Layer 6 of a small transformer language model trained on English Wikipedia (11 layers, counted from 0, width 64). Numbers have three digits each and are written without spaces.
A neuron adds its activation times its output weights to the MLP's output. To switch it off is to set its activation to zero at one token and run the rest of the model.
A neuron's activation on a vector x is SiLU(gate . x) times (in . x), where the dot is the dot product.

Input weights of the MLP neurons that the questions are about. A number n stands for (n - 500) times 0.0019.
n14 gate: 383601524645719599499266528480581308588271451593585544449560729572530730135478614185490654809415546437358520481403543571482585335625601868582590549435333632143508896530255646633674431647448373
n84 gate: 622633604501577603036486538445436449457427551629646471410537452500480606373379589504477652775403217606455422527473334579628384441248602566534510699384481715231431429395396368384515615471534455
n98 gate: 468582474495569659421642371663640476396427432228622538569400641447488539784487543519647439602600361739650450480508353372525519502582578513549560455563384657554553641354234458458292683428626616
n103 gate: 285609245514700444506482398323481441589202673603670522431409428316519409402564574562542443638608497835486476276444343886637495515453351503474699599511742463579368470465395393263547456201522342
n126 gate: 444380545355575473545224567660543538497435716552708491533593470427525240564569461399480709656582501648354622534432522367543627425393593542410661508482356579499257753651452205421379617462535280
n190 gate: 405696654555660342399401272333713533352494715652495330550348432703216417302765707543610507478627514104432494252451407593729635153343382548707512611497451679255722748492331478481555236388567301
n14 in: 499252541437513636447461633595745450440375443609623657527483517717492555754574232558473835573522563479656426708679409608407338634616672585503467552550345464495367607571448640523822687652328490
n84 in: 554641633462424584466549729597442345711612292661400544374488396633409441371426378309481562576663639513554343604481491344693545528629495603594609447530510488253308710370534447558539646546428608
n98 in: 363309385474347556529551552462442659803532169689513449439424388463459375708552361558487567549458503505639334660438494521602505681554402714410506437500549441528436622733468378429334475415483518
n103 in: 438457292500572299569341577410353522511507486761535595331433533438541647492411577770444512517403568560484496535414613740506431691410493499419566410258615455620497583689534604426319597628362387
n126 in: 622437712643387583594551611407461329507468474401516498721417338440605468601511280420520487515617512410477470424390727441354495636520365436337631248556308401565581448448586560379516563564523521
n190 in: 626394606341466462570435554463368600483431284357603685570600888547540381473244496542304483315529672533464420560447465283507594625573440469434445372455386644739678433354669384508443337492662508

Output weights of the MLP neurons that the questions are about. A number n stands for (n - 500) times 0.0014.
n14: 634389609603544359419678289480401428488339616665504489348531784334672467641498514666428154625796653566679621317967717532328167475577501448094417525358943283653334570658889376632315349344660451
n84: 702457527518506685496379538602460614685825455437535371567042580603602569679390481648265071442363418293667463638470664406525728558591734290487470476381505594694253675637472404330670403535539469
n98: 665472403226588679637478533530620533561464560779577361455452415658431421606557359539500717567679629361313370679265312570700752450275178543447591620590410595359112571750609395210627627642207507
n103: 442556445637410634434260526473451737528660554772273421395800592506330843451492469705119442524513350255378384548073546371426230633540493218157477445612378523598635503306583584474396804546518683
n126: 557440683532601453462468551461385439520733422634506278300716355240658515683640618775295658272618651590654512361429293560584471296674545464567363401497400596527558587466608273396557600585270602
n190: 612425315336331548870279345404593709455588276669237595640394505448529527704368513517400408454355645288403549453525431949416410389404372267518420404401672827602627781631848389594616422681485093

Each question names a token from some text and the token that comes next. It shows the vector x that enters the MLP there. A number n stands for (n - 500) times 0.0076.

Then comes g, the gradient of the next token's log-probability with respect to the MLP's output, scaled to length 1. A neuron's effect is roughly proportional to its activation times (output weights . g). A number n stands for (n - 500) times 0.00096.

" while", then " D"
x: 422488660649528529543525425442401320506894549342437487458428625441604595658315534359429484670534503434500565423562342336521471419573450523519540435633394521448462493422455615545526577436498466
g: 562648695433479460471463506505542656646343405274481439643581596477363581365723581384651619502284759406451407289411257568363744487254358507611287424636520448591368620460260610460374299650531558
Which neuron, switched off, lowers the next token's probability most? n14

" Cla", then "ra"
x: 414381724369617622470481535619631459515516346600344595384519717511532438585449457526229589602463586428587472416695662572469462416760519591406500535533643534605513575377390629476610533515265557
g: 514182521535492588365414510426619456507560258480471471622539565561540409506342556109575346602429503514321577420622549342844358619303423508518365379496411433765370505554709691372442418527351730
Which neuron, switched off, lowers the next token's probability most? n14

"9", then "9"
x: 606372503652439416685513547590499442392765355566503292507365527551547493422436283520556560359449374492471802489525580653429245528506531571383412527634380413555570535539570544583471553531320481
g: 498377230437629298491383671570762483723283407456490530481287432424354491345347216683779408646567484453417653385517458494362578517619520556305484399417419507541590489386427587494400344521478133
Which neuron, switched off, lowers the next token's probability most? n126

"hall", then "eng"
x: 636459403493455512383438718668579509336636465504459621421596531621380201420458428578396430609556347275456663421525526387510483466581593495380484601443415404339263337345519466561449508524319421
g: 559751544575456607366544594362422643655346115656533733486278528444332307143472540365538610499680537461345624597336550585575443492341561401599537445580658589435432433505613513331496236407470604
Which neuron, switched off, lowers the next token's probability most? n126

" to", then " board"
x: 418499498528563528493593479612449458488923407409380499420516494470533589514500490579433690622432464527470487436605623421509464458534508762554441700445527452500471544412526502410645492522541538
g: 502467365353387431332613377415555564771622486483426268468364375442332389560650399583536320456379318530466530201589367555497478522673426466445564331652474434568461472849692725441616407527417861
Which neuron, switched off, lowers the next token's probability most? n84

"s", then "ke"
x: 511468424607490443450509622440357419458567513544518471386433590544422558467444300852273574517521349471500341442429456623462354607730585212272438353435597478464467436526573591262501642445344487
g: 270940758526312402591392512380495414673428489551388449535459543538393695423363491704553619595493435415294559378676618586560429305423469477562480411683259640530591375331505565690640543668487305
Which neuron, switched off, lowers the next token's probability most? n103

" Am", then "anda"
x: 508612690358531624511562606547553294485586561405418596433645421574485503596709493372162603389433405484588494629489517460488463407651459524511533614389698406557448549423530541515482498535274532
g: 557748597493450448573643605462616433578342595325699565571342304609432354401573590318609410157343584504175313566726615615558581597448439543583524565381611426349402667443609499544570603555528836
Which neuron, switched off, raises the next token's probability most? n103

" love", then " with"
x: 551431697562621594492458670626417384415790472493376490530501682414481466510289486441399500599620440525483468611518562222398487469448482504477435552624407440614247477385402455341619698495536646
g: 770314455653348524359681710540490264585367390666439317595349562401432544653553378538420444232516839626526516435313304507516511406458301643506449463412473423447454280687464447344672547701412478
Which neuron, switched off, lowers the next token's probability most? n126

" family", then " to"
x: 557481552473593434493564553570461396446902633290471381587630511479527473514395479409391367455478426518399474461552508469475420350635522366476589586692443401574520552620497502465531636519503486
g: 617503498552292260377430626387585375375488191413313497123449375413527500608569540552506416335430486283571594564490460693690346777429572385660355312472488406406565571524255441702663481489564557
Which neuron, switched off, lowers the next token's probability most? n98

" She", then " is"
x: 496413540523241651459800415534515207404681387310483495614471675582556630658431572600409414509477487417590568298621581442539573424574365459439495508345444248780471531355534596439572563383457664
g: 652358456305568485485625643551525363625527594567627588798482723421667492442365577350491601749333431572630320403427655496395146570242761467365560456487509403398484407496430463462357604369262355
Which neuron, switched off, lowers the next token's probability most? n98

"ist", then "in"
x: 547534521614350473434429427574575419507664346498459591535676510639450507491375206521172474667573321542539600574497484608579448587386549502517499652460515475412458445368525479603491592521568446
g: 280447543431423647336510505570233601492505584715437579441485434778572604390619376393595618366501364521589648322524420733480221675640500183420526378375402526566464380447309620305527389517414222
Which neuron, switched off, raises the next token's probability most? n84

".", then " in"
x: 543412579551482473532449743742487385537774221479427466363544409562429416589337610448431419445469486657454403727688396294450374497517430433438437631486462503513517533762562562685476428562581563
g: 397428534334455709293393787572596282275588482519541589569583589551526641567627439451230411493460253608354530448623406659394498598416211610381613523623433463238410419265478656515324482638300553
Which neuron, switched off, raises the next token's probability most? n98

" That", then "s"
x: 443433660539595617428638541659530531488790252366520556550523607515638587448530623392319623651579393607448562413580478528497227338572469516504342541693502475531529612591514569569533501426494588
g: 809617422524406432163537629430549696342479568386583531602524631303481652603435298508404591532608437321569378579390581484343462671481490385569341305544325454414348561264717635531511607840390561
Which neuron, switched off, lowers the next token's probability most? n103

" and", then " her"
x: 442462535494475476647520503442424378532899568372474437548416616492505578569380400471365414539472445570509555315578537312635566437433548490554582361425473548404628540478521605500508607462445493
g: 474470333462535567616282575601458571582367542655465523542561695342359531498337560485464431732253538542423339326497651763685637498492417487767520678751666598612489778389625413354398642248435413
Which neuron, switched off, raises the next token's probability most? n98

" the", then " critical"
x: 469540533522614621402469529484589450446965509451473538548531400502559604519522448589463525555457363494505579510670516550538484366501566458564469444532614440485569539448464528494409485439418433
g: 104258567676549439492472451326311521566499265535503490586290402428406453623680567523686566546417480488531662515438435767601784476690365622555537632273765565550563486567438358491525409641617339
Which neuron, switched off, raises the next token's probability most? n190

" the", then " cast"
x: 462605478462592680421487491491437492436956537425466501534466456481509606528520508530451438523472413549513574489596496523450574372488543440625441399582669435493572474538489604487425486425441509
g: 417399470583642569381412443660531375415553299358617723437513456479151536481242528364435664666284391439667441385488504778439697490689666502734586649432457601358515471307533395538542475603756370
Which neuron, switched off, raises the next token's probability most? n14

" a", then " but"
x: 418463574449560586450473640490391474540904453558363489483465433418513554613431495531410474561643372627532531305627609602471613436564494504537455478392540380597516427537433528527369449457432476
g: 591642697380414621457643673674687297459750497252428535554633571461429490507261503406357724386619587364523144524402367415667514465462488313239671479425342525454578371462493517438510684588325409
Which neuron, switched off, raises the next token's probability most? n14

" processes", then "\""
x: 557409625555526461479645507492476511485885543428470460548599376483572520516470480524314550421498328478468484471453565365453449363673548432439673479565448511428309506558513403434527601577533543
g: 521642440602521385504538349750747594466533381659524619568460275542549476391380093658531677654451420509354306418395474637460301647473405333647346604327669404596516433287425332421576603365544347
Which neuron, switched off, raises the next token's probability most? n126

" does", then " however"
x: 402427632600491433420561505682390393640808385460346471471553554510354575570524487545493501645497546422601455415570453434518479381639533545483583533630472461461386491475358603383732600277361601
g: 587638682608498795507616592657506410471574574507510680609550320599466349695421615497508546711695548490517428502237484632474724429596485413454524509412078571515562617485575293633246613418441233
Which neuron, switched off, raises the next token's probability most? n14